Layer 2 of a small transformer language model trained on English Wikipedia (9 layers, counted from 0, width 64).
A neuron's activation on a vector x is GELU(weights . x), where the dot is the dot product.

Input weights of the MLP neurons that the questions are about. A number n stands for n times 0.013.
n0: -54 48 10 -7 8 -56 30 41 -3 -14 42 -17 -7 -42 -4 -37 -25 33 -62 -26 29 7 40 -2 -27 8 11 32 6 25 -7 -31 11 45 -40 35 -38 -38 -3 -2 20 -37 11 22 -19 23 -23 -20 20 32 -33 39 -9 -20 -42 -1 -26 -51 -4 67 11 -27 -3 -57
n4: 10 16 -19 5 4 1 16 23 12 -14 -3 -12 7 -33 -19 -2 -42 69 -2 17 16 -25 -6 -55 -43 37 -1 -33 11 13 39 8 -5 10 -7 60 -40 -1 -25 -17 35 48 -5 -53 63 -31 -18 -2 -19 8 17 45 15 -11 53 -4 3 26 0 -10 11 -44 -4 -5
n9: 23 -31 -54 8 -31 -29 -68 6 8 1 -26 35 -26 28 -3 -3 28 26 -3 -11 24 -19 24 8 -16 28 -8 15 84 -11 -13 -20 -39 39 -36 -40 -9 -35 11 -37 19 -7 -49 -1 10 -33 34 -13 -14 -13 -21 -16 6 0 1 -8 -37 -32 40 40 12 18 63 31
n17: -17 -11 20 -17 -15 26 -6 -22 44 -16 17 7 -21 17 -34 -20 -5 -31 -38 -19 -22 -10 25 -13 11 36 7 2 8 -14 31 -40 6 9 16 -25 -24 16 -12 10 4 -22 -12 34 -43 -4 7 -16 5 22 -1 10 8 -4 -15 -2 -40 -5 23 3 18 -4 29 30
n28: 46 -45 39 37 -8 -62 -44 -47 -17 -7 -6 -32 15 -1 -30 24 9 -47 31 -30 21 29 -23 55 -2 -27 15 -12 -7 -47 -5 -16 7 -21 -14 -6 -16 3 -10 -51 -51 4 -39 -11 10 -63 59 30 -23 35 -54 55 30 25 23 -1 -20 -34 -17 -18 -5 -3 -57 53
n49: -15 -37 52 56 12 -14 7 -8 18 21 9 -13 13 13 -11 -39 13 20 -23 19 -18 -1 -30 6 33 16 23 0 37 18 -41 -31 -9 -16 -11 23 -38 -5 10 -34 19 6 25 33 -26 14 -28 8 -14 -2 -2 -22 27 -2 0 18 -8 22 -22 -72 -20 -27 -5 15
n81: -30 -34 -15 -9 16 38 41 1 11 -24 -12 5 -19 -30 17 -47 -13 0 16 39 13 -27 30 -3 -9 64 13 -14 52 -17 24 50 7 36 44 63 -28 33 -39 68 12 -40 72 18 -24 37 35 -70 -23 -6 52 -16 15 27 34 29 -33 24 -13 35 26 -51 11 5
n91: 1 21 -50 -31 -39 3 -25 -18 -4 13 17 -14 31 3 -8 24 36 -34 20 15 39 23 20 2 9 -6 25 -2 -7 45 -22 -25 -21 -24 66 -29 25 -53 21 -2 -7 27 2 7 1 -8 -1 -39 -4 16 15 7 44 -15 -30 4 10 -47 -29 24 -17 -21 -52 8
n100: -29 24 -11 -8 -3 64 10 60 39 28 34 -30 22 -8 42 9 15 3 11 -12 24 19 2 28 -31 -14 -18 30 -28 47 -24 -17 19 56 -40 7 5 -1 18 16 9 -6 15 31 6 6 15 12 56 -8 37 15 11 28 -25 20 3 8 15 31 -26 -9 -12 -5
n108: -14 -32 -43 27 -5 -12 11 7 1 5 9 54 -31 18 -39 31 3 -14 -7 -2 -14 40 30 5 31 -29 19 -51 -4 9 61 1 50 -5 -18 -38 19 -21 39 -43 -10 25 -45 -12 -4 3 -29 58 25 -7 -62 -9 -27 -44 16 30 -18 5 -79 9 -30 -7 -26 -22
n127: -73 -15 -51 -5 -56 40 24 24 -55 4 82 -32 30 -19 34 -3 -67 -29 -46 48 -27 57 31 -25 -7 -47 -17 -23 -19 -10 36 -42 -10 29 8 16 -32 -48 -7 59 -8 21 10 14 -48 54 22 29 44 -3 -7 36 36 -11 -26 3 55 -14 7 21 -30 -19 -18 -14
n131: -18 -32 5 -5 2 10 -11 -4 -12 2 0 6 5 33 21 3 32 21 -2 20 41 47 15 23 25 -18 -5 17 -12 -18 47 4 -62 50 4 20 -31 -10 32 26 0 12 19 64 -6 -37 64 -13 1 33 -53 -42 16 48 3 -25 5 -72 -15 -30 -6 5 0 59
n133: -9 39 -38 -9 -28 17 18 57 -4 -35 -3 -42 32 -26 46 57 -33 27 20 -43 7 -18 21 -69 23 4 2 24 25 20 -3 24 -25 -1 -24 42 -16 5 -67 -21 23 21 -22 34 1 45 12 28 -29 49 -31 9 24 -51 -49 17 24 32 57 -19 25 -56 17 -1
n158: 33 2 -22 23 -42 53 -10 29 -13 -2 -37 9 -29 -37 -4 0 -5 -66 8 30 -20 43 10 -28 49 -29 -22 17 -92 43 -2 28 -59 41 -6 49 3 -23 14 -36 -35 32 -15 13 -12 -21 -16 -7 28 24 -46 9 -16 -59 6 21 6 -4 22 18 35 5 14 19
n172: 3 12 -11 39 33 60 0 -14 1 36 26 -2 -89 -45 9 -25 3 47 7 13 61 -62 -22 41 10 7 7 32 -34 15 55 -7 -17 -19 -25 -15 -47 3 39 -26 5 -7 -11 24 0 45 2 -31 -40 52 17 -17 -44 4 -20 28 -16 1 -36 -44 58 34 28 -19
n189: -11 -28 4 -8 42 -32 -14 8 -48 -10 -43 23 -19 -18 -54 -2 46 -52 50 -29 46 1 0 40 14 -43 40 -20 19 17 -13 -2 14 -25 -34 -6 -18 -2 -46 -44 14 22 -66 1 -35 40 14 4 29 15 -10 -43 33 43 15 12 4 -19 -31 23 -25 19 6 7
n193: -24 -25 -13 5 27 2 10 35 1 29 51 14 -39 -9 30 -29 -34 -7 5 -28 27 -7 18 -41 -6 21 -3 -54 0 68 12 -49 9 0 -20 16 3 21 -6 21 13 12 -17 27 -13 20 -24 -36 17 32 26 26 4 -3 -51 5 -3 14 -1 10 -27 -14 2 -49
n194: 33 45 0 12 15 41 -14 15 19 -38 -33 -42 -47 28 -42 25 -55 45 72 -6 0 7 -10 51 26 6 -12 -15 -34 -28 -26 5 -23 28 1 0 -50 -8 51 -7 -4 5 22 -16 -14 1 -11 -36 10 9 36 8 37 -9 -4 51 -30 22 27 -16 -12 9 15 41
n202: -38 -23 27 20 -1 33 -7 22 -6 -13 27 13 36 61 -36 -12 10 -52 -49 22 52 -27 -29 -28 -35 17 6 -4 29 16 -4 -11 -12 28 -44 -1 -1 12 31 18 -41 28 -19 36 6 -9 -5 -35 17 -23 38 -40 -15 6 54 47 9 -34 17 15 40 32 -34 45
n205: -18 2 46 3 0 4 37 41 7 4 -21 -12 -7 32 -36 42 21 -9 -61 -1 22 4 22 48 -6 44 38 24 -56 20 -30 9 -8 59 -59 -13 -28 -45 37 7 -20 10 9 43 -24 9 5 -36 -29 -1 36 24 -39 -28 12 46 93 37 42 42 27 6 -26 -3
n214: 71 -53 -8 24 -33 -41 -7 38 38 -57 -16 9 -6 30 0 30 15 46 33 -26 -6 -5 34 -10 -23 13 -30 -45 -7 38 -37 -49 22 24 25 -16 2 13 16 10 13 -8 13 -1 -23 -10 5 5 -8 23 26 15 -10 -69 -25 55 -5 11 42 19 -7 -3 -8 32
n249: -18 31 20 2 50 42 -12 40 -3 17 -42 2 -18 45 3 7 1 37 41 -17 5 -39 -5 15 65 16 -23 -8 19 43 46 -10 53 8 -24 -15 -28 11 -30 -28 -5 15 -46 7 45 -23 31 -17 -17 -6 27 9 -14 12 -7 -72 11 1 10 75 -33 5 13 59

Each question shows a token from some text and the vector x that enters the MLP there. A number n stands for n times 0.063.

" the": -15 43 -13 -33 -1 -21 12 -10 31 23 22 9 -65 -31 -6 16 22 -10 -31 -1 -15 6 9 14 -19 -27 -20 -22 34 9 -7 14 23 -21 3 1 -14 5 10 51 -17 4 1 42 31 1 13 -11 19 11 -4 -16 0 -17 15 8 -6 21 8 -10 -19 21 24 -7
Which two neurons fire most, strongest first? n193, n172

" AP": 5 17 14 -41 -2 -25 2 -29 -30 8 17 39 -12 7 -32 52 2 -37 -14 26 18 -6 -13 -11 5 0 -28 -7 16 -12 -30 -14 -2 -30 -27 -15 50 -2 -2 25 -25 -19 31 19 37 11 -19 16 15 32 18 -16 3 -12 -22 5 -15 1 38 -52 -4 6 29 -12
Which neuron fires most, and how strongly? n202, at about 2.6

" John": 0 41 -8 -24 21 -38 42 -5 11 12 12 10 -26 -2 -12 50 27 27 -1 1 -7 29 -19 25 -18 12 -18 -33 0 -22 -11 4 -10 -13 8 6 27 16 0 23 -53 -26 35 19 60 -18 22 -4 1 -27 -26 -10 -3 0 -24 -10 1 16 13 -33 -4 -8 -34 -14
The neuron with the highest activation: n28

" pro": -7 9 -14 -67 0 -26 -47 -15 3 -23 -13 4 -34 -8 -33 25 0 -36 -11 13 16 16 -16 -63 -11 5 -8 -17 17 10 -18 -19 -21 -5 15 -16 7 -3 -6 23 -22 4 56 14 23 49 -13 28 -11 7 -1 -27 5 17 -1 -4 -2 -3 21 -6 -9 21 10 -8
The neuron with the highest activation: n91

"9": 1 25 4 -58 -3 -42 -5 26 13 18 34 -13 0 -4 20 6 60 -38 -19 30 -5 5 11 -6 -24 12 21 8 7 12 -24 5 5 14 -9 -7 53 -12 25 15 -23 1 -15 15 39 1 10 35 40 3 -29 -10 2 9 19 14 5 20 -14 -35 -39 -8 -20 -1
Which two neurons fire most, strongest first? n100, n91

"ductions": 22 38 18 -20 -3 -13 -12 -3 -4 4 13 4 -30 -15 19 19 14 -14 -32 6 12 -23 -16 -32 -20 10 -17 -34 -7 18 -24 -14 -14 -7 -57 -32 28 -20 0 56 -42 -29 23 3 36 0 -18 2 31 -27 7 -13 26 19 27 -8 18 33 7 -16 -15 -10 0 -3
Which two neurons fire most, strongest first? n202, n100

"2": 36 29 33 -42 -9 -23 -18 -31 -20 14 50 2 8 -10 22 -20 42 -31 -23 7 -25 32 -32 -45 0 -6 -20 46 7 0 13 19 3 -18 -10 -6 -6 -5 -1 -20 -49 -1 -11 7 -11 -4 -4 7 21 -5 -22 -11 2 -31 -7 -22 -18 43 16 -8 -26 -5 17 13
The three highest activations, in order: n158, n28, n17

" of": -22 50 -5 -23 27 7 -26 5 -11 7 -3 31 -45 7 1 -36 10 -11 -6 3 5 -7 -11 9 6 -32 -20 -3 13 -16 13 -22 9 -63 -28 21 -5 -8 -8 48 0 0 -19 7 35 24 3 6 20 -31 -26 -19 32 0 -6 -29 -18 30 5 -30 -42 12 0 -14
Which two neurons fire most, strongest first? n189, n249

"ass": 22 49 28 -4 -5 -52 29 9 17 -2 43 12 -16 21 -38 -15 22 3 -28 9 -20 9 3 -27 -31 -4 -5 -44 -18 1 -3 -3 11 -10 -16 -3 1 20 -8 -5 -40 -53 27 13 52 2 -16 16 27 -25 -15 -11 8 -16 4 -16 8 21 6 -26 -3 -21 28 -3
Which neuron fires most, and how strongly? n0, at about 4.1

"arg": 20 47 15 -57 -5 -38 19 49 22 29 8 25 -30 -11 2 -11 -1 -21 0 -5 -22 9 -10 -10 -10 14 -10 -11 -8 -2 -25 -4 3 9 -10 19 -30 7 3 -20 -38 -40 -1 10 62 18 -3 27 -13 24 -8 -21 -22 5 14 -24 2 18 9 -46 -16 11 33 7
Which two neurons fire most, strongest first? n133, n4

" their": -23 29 -27 -31 3 -22 15 -3 9 19 28 3 -66 -18 10 -12 8 -3 -43 -8 -25 17 6 14 -15 -21 3 -2 6 13 4 -13 4 -16 15 -5 -21 -2 -4 64 -22 -10 -8 39 38 10 1 -31 -1 4 9 -27 -1 -12 24 1 6 25 13 -9 -27 20 7 14
The neuron with the highest activation: n127

"ain": 4 35 23 -24 3 -18 -6 35 7 3 23 13 -46 14 26 22 30 -15 -10 2 -7 10 -13 -14 -16 -20 -24 -52 -16 -15 -24 3 -30 7 -5 -14 -27 -23 -25 20 -43 -22 6 7 77 7 17 12 21 -25 -19 13 -1 -3 14 -19 4 30 16 -23 -19 -3 0 6
Which neuron fires most, and how strongly? n100, at about 2.6

" C": 7 18 35 -56 -20 -61 -13 -19 -5 -8 20 39 2 -29 -15 23 -15 -21 -10 -10 3 -2 -3 -9 0 4 -17 10 -22 -6 -13 -2 17 -19 -16 4 41 24 -1 17 -20 -15 8 30 62 10 5 58 -7 19 44 -27 20 -12 -11 -8 -15 -10 12 -42 5 14 -23 -11
Which neuron fires most, and how strongly? n28, at about 4.1

"1": 19 35 15 -52 2 -43 4 -30 -40 20 6 -10 0 24 -24 -13 27 -12 -7 30 -11 29 5 -20 -1 20 -6 16 32 5 19 -11 -7 0 -29 27 21 -1 -4 0 -25 -19 8 11 7 23 -45 4 26 -18 -31 -18 15 -41 7 -24 2 34 5 -20 -19 -32 33 0
Which two neurons fire most, strongest first? n49, n0

",": -24 57 10 -39 -17 -1 4 -17 -17 8 7 24 -47 -5 25 -17 12 11 -30 29 -31 -5 -3 7 -3 -22 -40 -11 35 -35 -15 -6 4 1 -29 -11 1 -25 2 35 -13 13 2 8 36 29 -1 30 -9 -22 -4 -32 39 2 -11 2 -10 29 14 -6 -2 -19 -21 -3
The neuron with the highest activation: n127

"o": 4 38 8 -49 -22 -45 -34 11 -13 5 10 -6 -36 2 14 32 15 -24 -6 -2 10 -21 10 -25 -27 -3 1 -2 24 -3 9 -13 -18 -9 -35 2 0 -25 -19 27 -38 -28 52 -7 64 22 -12 9 1 7 21 -3 -22 -13 -4 4 26 16 1 -36 11 5 4 11
The neuron with the highest activation: n133

"ing": 9 26 48 -21 18 -31 -32 23 11 -17 12 8 -55 21 -13 -8 15 13 -7 15 -16 -20 1 12 -4 -18 7 5 31 2 -7 -26 -22 -27 -7 4 -35 12 -4 24 -28 -39 6 -10 74 -27 -18 14 11 7 -34 -18 21 -13 17 -19 -5 7 15 -21 -11 4 -5 -3
The neuron with the highest activation: n28

" ar": -14 7 26 -58 -3 -31 -3 -1 10 -4 -5 10 -18 -29 -29 46 15 -18 -10 -1 -1 14 23 -17 21 -20 -54 -35 -24 34 -5 7 -9 -19 9 -24 -33 31 7 22 -23 -11 21 11 42 18 -19 24 -20 3 -2 -42 -13 -27 -22 4 -27 -19 14 -23 -3 21 14 -1
The neuron with the highest activation: n214

"L": 10 49 25 -26 7 -58 -25 -54 13 -3 -13 37 -1 -21 -26 -12 15 1 6 -13 -15 -8 0 -21 -25 8 11 18 23 9 13 -9 9 -26 -1 22 24 8 14 24 -46 -5 28 2 37 9 2 34 -2 24 19 -29 28 -7 10 -38 24 -10 34 -43 13 -12 -4 -6
The neuron with the highest activation: n28

"ame": -6 38 9 0 -2 -24 -15 26 7 6 22 -2 -40 22 16 10 24 -31 -14 21 -13 -8 -11 -4 -25 -1 -16 -22 -7 -16 -13 -34 -17 -6 -42 -7 -30 -8 -3 12 -39 -31 27 14 85 24 -7 11 30 0 14 13 -20 -27 26 -9 0 21 36 -13 -9 -1 -6 -10
The neuron with the highest activation: n205